Layer 5 of a small transformer language model trained on English Wikipedia (8 layers, counted from 0, width 128).
A neuron's activation on a vector x is SiLU(gate . x) times (in . x), where the dot is the dot product.
The model reads these tokens: "." "\n" "\n" "F" "oll" "ow" "ing" " the" " E" "as" "ter" " R"

The vector x that enters this layer's MLP at each token. A number n stands for n times 0.0059.
0 ".": 1 55 -105 -117 -8 288 -27 -61 95 31 -25 230 105 95 1 -172 -91 159 25 -324 132 140 40 -50 1 211 226 -147 92 65 42 92 -31 -113 137 -284 56 125 125 -57 238 234 -1 107 -34 -198 -14 -190 183 10 73 17 -72 -60 -26 42 -154 -239 136 101 34 12 35 -296 274 -162 -100 102 9 -38 38 127 -138 26 -23 -231 -161 240 141 187 3 -10 3 -77 115 113 122 227 24 11 183 116 -115 -36 273 30 -11 -23 195 -147 -117 -57 -32 129 383 22 -152 48 29 133 238 -203 -208 -180 -124 -59 -81 -43 163 -92 19 -40 218 -101 1 8 81 -128
1 "\n": -44 -201 22 -124 -33 157 -44 -26 161 -42 21 155 97 166 61 -141 -74 187 -97 -202 94 61 -92 141 2 149 179 -140 115 -64 68 115 -43 -162 94 -234 -50 203 51 -5 164 172 50 96 72 -124 -25 -243 46 48 55 10 -97 -146 99 -48 -106 -233 44 187 146 87 56 -439 270 -11 -79 191 -83 -191 62 49 -60 117 -179 -257 -157 256 82 266 -59 -25 107 -24 215 85 69 120 40 -131 132 85 6 116 173 10 -51 -69 242 -35 39 -68 85 -132 285 -81 -125 -77 -35 227 290 -131 -243 -167 -68 -26 -24 -76 172 -19 40 -68 187 -89 -7 -71 27 -92
2 "\n": -9 -127 -64 -175 -16 238 24 -46 111 53 -64 118 87 158 112 -155 -135 190 -132 -145 72 93 -58 30 -66 194 236 -194 78 -56 80 37 -46 -114 195 -382 120 160 -71 -69 213 219 22 170 -21 -226 24 -192 122 6 10 10 -55 -113 49 -46 -100 -281 73 194 90 7 129 -269 248 -113 -79 98 -92 -2 38 84 -85 38 -87 -191 -130 269 52 296 -32 -105 -32 4 148 96 55 240 87 20 175 93 -76 -90 229 103 14 -61 211 -30 -76 -126 18 15 374 -102 -136 -29 58 165 389 -186 -248 -101 -174 -74 39 -103 121 -84 131 58 99 -97 -16 -24 20 -66
3 "F": -28 13 -140 -175 59 40 -84 -70 108 -64 44 155 53 188 16 -166 -190 111 45 -121 103 130 -11 46 -44 -75 -13 -9 46 62 -97 -114 -177 -364 -5 -110 -72 18 0 107 193 160 244 36 22 110 10 -63 129 -81 -26 120 -85 1 127 -128 -71 -192 154 115 98 270 83 -330 119 -26 -25 68 -150 -148 59 17 -40 190 -202 -50 -130 257 5 -21 -99 -313 -25 136 171 99 -57 103 -114 65 114 24 -223 72 39 -68 155 1 214 -64 130 -208 18 73 216 113 -107 -176 -17 339 175 -10 -246 21 -225 -48 9 -59 271 46 -40 -132 336 126 -28 -28 58 -60
4 "oll": -64 -97 -98 -101 97 -98 127 -105 -122 29 198 18 -13 83 176 55 -7 -49 142 -166 71 -70 121 102 156 -50 -42 -131 71 -73 -98 -167 -120 -208 48 -264 -63 88 -16 205 245 49 62 0 246 44 90 -261 -86 -228 -83 -12 -92 -274 -88 -188 -126 -253 328 30 7 296 165 -209 179 75 23 -150 226 -198 61 -20 -118 234 -253 17 -21 -122 -198 -99 -165 103 -262 77 -72 307 -85 126 17 -36 109 148 -170 84 -6 -119 -37 183 -67 79 163 -100 27 157 115 -66 -258 21 46 9 166 -157 45 190 -268 -18 114 -244 353 -64 91 -122 166 115 -75 -146 67 -78
5 "ow": 148 -153 99 30 86 -44 51 83 221 31 20 120 309 -56 114 96 71 -116 50 -228 -28 17 128 152 -98 -45 140 148 274 -19 -337 -390 8 -188 43 -294 -195 -79 -32 359 297 277 -186 -97 52 36 226 280 90 -83 45 -49 83 -122 -176 -306 -35 168 89 -57 181 32 56 -185 133 -110 -221 77 67 -18 30 -64 -20 169 -241 -38 -155 138 -221 -146 3 -135 119 -46 -164 -104 27 130 -160 -138 20 186 95 167 -67 -162 -244 -41 52 78 66 -61 28 -148 -31 -14 -35 -161 90 142 31 -90 -47 -178 43 -35 -146 -37 319 35 -118 -108 -154 -26 -80 -117 127 -18
6 "ing": 1 -213 -39 -19 -181 -9 -9 3 237 -33 157 -286 163 176 109 -85 -2 33 6 -260 -1 -146 106 180 -64 74 260 -40 236 51 -168 -50 -25 -206 147 -186 -24 80 75 309 254 -169 -185 -61 137 -185 -5 287 -13 8 -1 -69 -124 37 16 -215 104 157 261 -6 235 235 291 -158 163 -131 -263 -37 276 -81 68 -43 -33 33 -177 -54 -68 -21 -109 -21 -12 35 190 183 -18 177 165 89 36 78 172 113 161 -28 -117 -219 -212 -122 91 -82 125 216 -9 -197 83 132 -55 -66 -126 268 132 -59 -13 -166 -52 -74 99 17 382 103 -46 -90 109 -140 -27 -70 78 -80
7 " the": 86 57 -10 -139 41 204 145 -99 108 25 248 -60 65 327 97 -46 -85 46 -33 -161 192 -24 -9 26 38 219 -69 -110 21 68 31 -32 76 -131 19 -200 127 69 249 55 146 121 -39 92 51 -5 28 175 47 177 -83 18 -189 38 57 -169 -143 -273 80 84 43 155 121 -418 175 4 -30 2 46 -76 66 53 -121 -56 -71 -252 -53 82 113 253 -8 -335 39 88 42 104 36 15 13 30 218 34 -204 20 44 13 -37 -42 138 -217 107 74 -135 64 430 85 -214 9 4 183 182 -175 -256 -145 -79 55 77 -13 159 -64 -38 140 159 -94 -38 38 49 -374
8 " E": 94 -70 6 -6 -102 84 -133 -8 22 129 61 -238 165 82 79 -146 24 -41 -61 -173 249 -3 1 131 -65 9 -123 31 42 -16 -111 15 11 -349 -90 -207 -12 -81 80 -4 115 110 227 35 -146 107 -99 -33 28 -46 -80 40 49 -5 -69 -103 45 -208 69 49 -158 84 123 -412 64 1 -57 223 -25 -109 135 -39 82 169 -240 -215 -66 100 104 80 68 -104 -223 -67 -51 165 6 235 163 58 -34 -195 -97 87 97 -53 172 -136 252 22 -5 1 -59 377 105 -104 -127 -208 -91 227 178 -151 -142 -174 -128 137 -32 39 44 62 108 -265 238 95 298 -71 45 -28
9 "as": -63 41 226 48 6 -44 65 -71 61 125 15 -62 -8 60 288 -29 -305 -18 -136 -126 -18 -153 -67 -105 -27 -221 -115 123 280 4 -340 87 210 -193 -163 160 -161 -100 40 62 97 64 -356 -185 75 29 -29 12 96 -41 64 -86 -5 -103 -110 -82 -55 -407 290 -115 -197 60 412 -151 -142 -194 114 243 -35 -43 32 44 66 130 -19 -126 -182 103 -130 -317 117 -54 1 30 152 226 93 145 46 -18 -62 -56 -139 242 98 3 -85 117 203 -177 -107 -51 -226 106 60 -133 -13 -9 -36 179 111 -22 -298 -170 -26 -68 87 -77 164 28 130 -330 62 -117 199 -59 -42 -51
10 "ter": 79 -163 209 341 34 -163 -36 -178 -258 1 205 -39 206 -173 80 -114 -12 -103 -88 12 15 231 -86 212 -14 63 198 172 -7 -22 -114 -350 122 64 -95 -17 -60 -91 175 102 -105 9 -174 58 55 292 -8 -28 7 -127 -8 251 127 -200 -106 -474 -216 -319 113 -127 63 80 205 -242 -91 6 -87 113 83 -195 75 114 -34 -144 -104 -83 39 200 -92 -92 -114 -184 146 -76 -176 275 -77 -8 -52 -84 19 80 -218 62 34 -176 196 -114 323 -131 -6 -93 6 60 -120 108 52 -91 -61 43 -37 -140 -319 -192 247 2 -20 -198 92 -110 15 81 94 43 176 -150 77 -87
11 " R": 131 -113 -99 105 61 243 -28 -120 106 85 -90 -196 -26 -117 92 30 96 109 -59 -206 152 -63 -75 -212 -32 -101 -33 -6 -55 68 -10 -350 100 -301 -129 -128 113 -62 -129 -110 119 36 178 101 -118 -69 -35 -66 128 -220 -161 138 34 -59 -253 -38 -50 -130 -15 51 -134 187 68 -241 69 92 100 10 -47 -309 -93 -1 -189 105 -124 -140 -85 189 112 26 -79 -164 33 125 58 187 -129 85 151 8 -86 -141 -26 191 214 11 76 -33 380 19 362 -43 33 19 152 -30 20 -211 -61 -179 327 -34 -411 -76 -100 7 -141 41 249 53 -69 -232 123 23 98 -120 -100 -152

Each question shows the input weights of one neuron of the MLP. A number n stands for n times 0.0017.

n98 gate: -142 -16 -13 -19 3 9 -54 50 145 -9 62 25 161 87 -239 36 132 -118 -150 -52 32 -78 131 -108 71 216 -13 -166 -177 -29 112 -97 31 -96 -70 28 -159 130 -135 47 -147 94 28 -53 0 29 16 16 227 19 -122 -6 -35 -27 28 -113 74 -43 191 -38 -196 75 -50 359 -87 31 -25 142 100 188 -82 17 -177 157 91 -209 -20 -87 176 159 -130 56 -9 31 16 92 19 -72 16 47 88 -266 6 -56 89 -79 165 -25 -65 41 -3 84 -136 6 -78 40 -156 -98 -34 38 46 -63 -77 195 82 -53 -216 -26 -109 -81 -66 19 -121 0 -107 10 10 -3
n98 in: 73 -218 -20 51 -68 -143 -64 175 192 136 74 37 -219 -106 -42 89 0 118 -13 52 -107 6 19 -127 -3 166 130 105 -71 19 -261 -16 -75 126 -194 59 -25 27 47 66 23 104 -9 -137 110 -13 85 -19 6 -41 23 51 -97 -94 -103 28 26 -15 45 26 -101 -173 26 56 80 -88 -91 -13 113 108 -206 10 -22 86 39 16 189 -171 13 -242 46 -6 19 101 57 74 161 22 35 41 -210 3 -182 -185 69 -158 110 126 169 45 6 56 54 71 26 37 105 73 25 114 15 -57 -59 156 116 -105 19 -142 268 168 177 -115 114 -60 25 -10 29 227
On which token does it fire most, and how strongly? 1 "\n", at about 0.39

n308 gate: -39 172 209 -70 232 -3 56 -21 -94 223 109 -17 14 46 -125 132 75 -155 -7 -119 -133 38 14 113 -4 -20 -187 -71 -225 14 -17 42 -153 59 -211 -28 -18 -144 14 7 206 94 -72 155 108 57 14 46 -126 -180 107 -4 100 44 90 -7 57 41 -32 127 -178 69 -146 -145 68 160 -174 -21 -232 -41 -214 73 -114 -67 36 63 -225 103 -52 46 144 120 -17 146 -127 -78 64 59 -81 59 294 20 28 55 197 0 -18 -179 160 -42 58 -38 -4 58 32 133 -106 175 59 -126 88 -42 260 43 307 -200 -194 165 -139 -41 -47 -114 -63 -66 105 112 53 -30
n308 in: -37 -173 91 -17 169 108 -96 -64 -84 17 -112 -79 28 -28 76 -49 112 68 89 191 115 -121 79 44 -24 26 38 -198 -117 58 50 13 225 -39 -258 147 89 0 125 20 24 -87 176 -3 -90 196 -70 -143 -20 94 -103 -114 173 29 -84 114 21 -53 177 -65 0 112 60 -126 148 -24 30 7 149 -79 105 103 113 -21 52 -47 64 -209 3 -20 -3 -43 88 316 -79 63 134 20 65 -191 0 -56 -10 111 113 -14 -14 -20 76 116 -238 -23 85 -125 -201 -40 79 105 248 156 -72 -227 146 -28 61 -309 94 80 -89 -3 299 -43 92 -91 -37 27 166 36
Which token does this neuron like most? 3 "F"

n213 gate: 13 -111 50 -125 50 38 145 -207 72 134 -86 41 -146 -7 -193 -78 155 7 122 -137 7 61 -16 43 70 -86 -57 -76 56 135 167 23 23 7 85 -16 -33 75 -143 -77 91 81 -22 13 -97 142 67 65 59 -71 169 -166 166 122 58 87 27 3 67 -171 -202 229 34 -30 -132 -87 -84 -58 7 -48 59 -72 73 162 -77 23 209 -64 -113 10 -67 188 16 114 194 6 40 -19 217 -61 155 -79 -32 -213 -58 82 -130 -42 -22 102 26 -219 134 3 113 -64 161 26 -171 219 -101 -163 -19 147 26 37 -136 223 -215 -87 17 77 -7 94 -127 160 -118 -97
n213 in: -182 19 -13 -140 79 -91 98 77 -19 -22 -73 76 -99 -66 83 14 -91 75 -49 146 219 -48 -59 88 -143 -57 50 55 -49 53 223 -122 170 65 68 51 72 -96 45 -38 50 107 212 -35 157 -171 -174 98 120 77 -49 152 46 -6 -61 -93 270 -111 -17 -88 -16 -80 -58 13 99 -119 129 -29 99 16 65 105 56 -56 -89 123 -92 -127 -39 -29 107 -196 45 110 -13 82 13 -74 46 -115 51 -28 -226 19 17 16 -146 185 -13 -46 -51 35 23 -17 40 -291 39 -286 45 -52 -69 81 254 -312 -68 -44 -45 76 3 -108 -34 170 3 -61 116 -205 -49 102
On which two tokens does it fire most, strongest first? 6 "ing", 5 "ow"

n106 gate: 26 112 36 -52 -41 116 52 105 34 22 -239 -70 -12 126 -35 57 45 46 -101 89 91 151 -20 -153 188 -62 -47 49 -3 -29 -153 191 14 -18 -49 34 -58 6 -215 -213 231 -38 42 20 9 -53 36 95 -112 -97 -111 9 -117 -80 6 46 32 -25 94 58 -95 -71 117 -3 125 -43 -6 109 -106 39 -207 -57 131 -55 18 -193 160 59 -43 -107 101 -112 11 -45 -157 -67 99 132 -116 28 -11 -180 117 6 -21 -12 85 -6 50 110 -31 -113 -23 24 -68 59 194 -60 -168 -60 -125 -127 -14 -85 37 107 -60 -65 -157 14 36 -62 162 31 66 -124 -86 94
n106 in: -33 18 68 -72 -194 -40 -27 15 -45 -160 84 142 97 52 -70 -59 6 -33 33 104 -98 -27 33 -30 88 -15 92 63 -76 -63 -208 56 -89 -175 155 -100 153 -171 -65 -15 -108 -61 26 20 220 145 92 39 -36 -236 243 -179 125 -86 21 104 -179 32 -37 12 9 77 62 -234 -157 3 62 -80 103 84 12 59 -239 51 113 -98 -66 12 0 9 77 58 166 -23 -48 9 -103 -80 -33 29 174 89 127 -145 -9 104 -89 -36 23 141 -76 -106 -170 -28 3 -32 153 24 -71 -48 -17 -39 79 153 15 102 -207 9 -37 196 -71 -24 -15 32 98 0 -36 49
On which token does it fire most, and how strongly? 7 " the", at about 0.39

n196 gate: 46 -19 47 -114 143 -135 -98 -139 30 29 50 53 -116 38 -58 -152 -55 101 -5 -25 55 147 -85 117 155 45 75 -16 -113 44 58 -64 153 -241 -33 -3 63 -10 32 -59 14 75 50 101 72 167 -47 92 89 -104 157 -58 -39 49 -21 -88 11 -3 -113 30 -124 67 11 -114 -38 -75 16 99 124 92 -135 8 80 -38 -39 11 114 -48 51 217 -6 -34 -75 -8 -101 3 11 -226 54 61 13 5 -274 -107 -87 24 -55 62 -53 -82 -40 0 -70 -53 135 58 -30 30 19 68 -209 92 13 75 99 109 -27 72 102 -66 -81 83 -24 -204 70 133 49 -62
n196 in: 101 -194 20 170 137 68 -31 -134 -118 -3 -14 -19 -109 49 126 -141 142 187 51 156 -17 33 28 34 86 -118 144 105 -23 159 -14 -145 8 219 93 86 28 -38 87 94 -29 95 -3 -41 3 128 151 3 95 3 292 140 -83 -73 3 22 -51 16 -37 -20 -157 -55 32 -49 0 -50 -123 -204 -60 -66 39 -44 3 100 -60 70 109 58 22 -79 61 -33 -126 11 26 115 -212 -62 93 47 -78 16 8 -56 94 107 9 70 -57 -116 132 -122 110 -40 -34 8 -17 -23 147 -48 -25 -11 -129 84 90 -155 33 20 -115 -64 70 89 158 -114 95 -56 -84 27
Which token does this neuron like most? 10 "ter"

n9 gate: -13 104 -74 -177 35 -139 -47 -37 153 -98 -74 -31 -22 26 -29 -118 -58 60 -247 -45 29 87 -10 63 -13 0 45 60 13 13 126 -112 134 -7 -35 114 -142 0 128 124 -10 -65 -187 170 -10 -156 220 35 -3 -71 -3 32 138 60 -31 -103 -54 135 96 101 -103 55 157 -104 115 162 41 -219 -32 15 145 33 89 -51 22 69 -129 -43 22 -13 -187 -3 -181 70 22 -104 10 -162 -82 258 242 203 -137 87 95 107 103 -191 -208 57 -92 -62 -22 19 115 -52 -35 25 62 -16 -76 160 -37 10 -28 62 44 -67 -210 -176 -36 121 22 53 -144 97 -163 24
n9 in: -7 78 28 -14 158 -49 -44 80 -3 -125 109 -36 -7 179 172 106 -258 -204 71 42 118 50 -198 -24 14 26 128 82 -3 -58 40 -134 -13 -7 -54 219 20 45 -27 -50 49 56 83 56 3 181 132 47 111 160 148 -58 -31 146 204 -131 -17 -92 -200 82 115 -24 -74 -80 -86 64 -64 -40 -76 -82 -41 -88 -27 226 -159 -27 -124 -106 -27 88 274 -66 138 -82 -34 -49 -21 -84 34 -187 -90 -88 -60 -77 -84 209 -104 44 332 -41 10 240 88 -121 90 96 286 220 -124 -34 150 7 -50 21 94 242 -100 28 -42 43 161 -70 10 -107 64 -71 -27 74
On which two tokens does it fire most, strongest first? 7 " the", 3 "F"

n80 gate: 48 -74 -23 26 -114 -49 103 10 147 220 -100 -13 -29 65 -20 84 -71 0 -133 -56 -16 111 110 -6 -285 -69 -247 10 -117 -198 -38 -25 41 47 19 38 19 37 -16 -111 175 188 -28 -19 138 -88 -53 19 -64 -248 85 55 -43 151 143 372 316 109 -16 110 -6 -119 -64 -40 -94 -162 -10 61 88 28 -209 -94 16 -123 -39 -154 -158 -104 10 10 7 6 89 125 -61 -97 36 32 123 48 -10 -136 -22 -63 10 48 154 -35 -159 94 31 -41 29 72 36 160 -58 0 -187 -71 -22 -106 -9 155 160 67 -114 -128 20 98 126 -47 -45 -188 118 -39 3 -3
n80 in: -55 0 -87 -29 33 31 170 -142 -68 19 38 98 36 129 -123 -143 -44 46 -23 194 -13 -132 161 -95 -67 256 3 -65 -202 3 67 77 48 10 -140 -51 -23 31 49 42 235 -27 51 10 -177 49 -215 -85 19 -52 -46 109 66 78 19 6 86 -82 60 26 10 -17 -92 138 36 174 0 -45 3 -54 85 -3 -257 -49 -3 -65 51 -64 -13 114 -147 -273 -136 22 -53 0 -179 -113 -308 6 187 53 -6 216 -20 65 183 88 -92 46 -13 -167 -114 234 -23 162 7 -33 -3 -140 -76 163 -229 63 29 37 -26 17 -89 -266 -10 -19 -98 29 -117 78 111 137
Its three highest activations, in order, are on tokens 6 "ing", 5 "ow", 9 "as"

n22 gate: -91 -66 -49 133 51 -88 22 -25 100 43 -169 113 138 109 -96 79 82 66 -117 23 -405 53 222 -35 -99 76 48 -111 -26 -57 163 -90 -53 -53 35 -68 126 126 -75 -68 -81 116 -153 -40 0 70 68 13 63 65 -57 -38 -102 -3 121 -112 -83 80 196 41 -41 -201 -115 29 -175 -177 34 -31 42 -3 31 -151 -13 -137 -160 -9 -208 -188 -174 -88 -168 9 -88 79 10 -3 -128 -22 190 -143 -149 -97 106 -31 -98 -72 93 -16 52 -123 -6 -155 -232 81 19 64 -41 -91 16 88 -213 -91 -55 -16 62 39 -93 55 -164 -102 49 -40 94 44 -19 -6 -101 -30
n22 in: 136 -115 190 -59 81 -228 -81 83 55 -129 112 -146 39 -78 74 87 226 -214 -91 -125 135 -238 0 14 224 -51 175 25 -113 -166 -167 55 -124 -117 -105 89 -108 -120 114 124 -25 190 88 157 -289 67 75 -21 87 155 57 81 96 10 176 -28 -241 -146 -196 -39 42 75 -33 -11 64 -117 111 -208 92 54 14 -51 7 18 -25 76 -91 95 245 -45 7 150 104 3 -67 47 106 -100 -186 86 172 60 -97 52 -36 66 89 202 122 -7 -58 82 163 182 -82 -68 -32 59 -14 -129 135 94 85 135 190 76 38 60 -36 -130 162 21 59 14 35 -14 -129 127
Which token does this neuron like most? 10 "ter"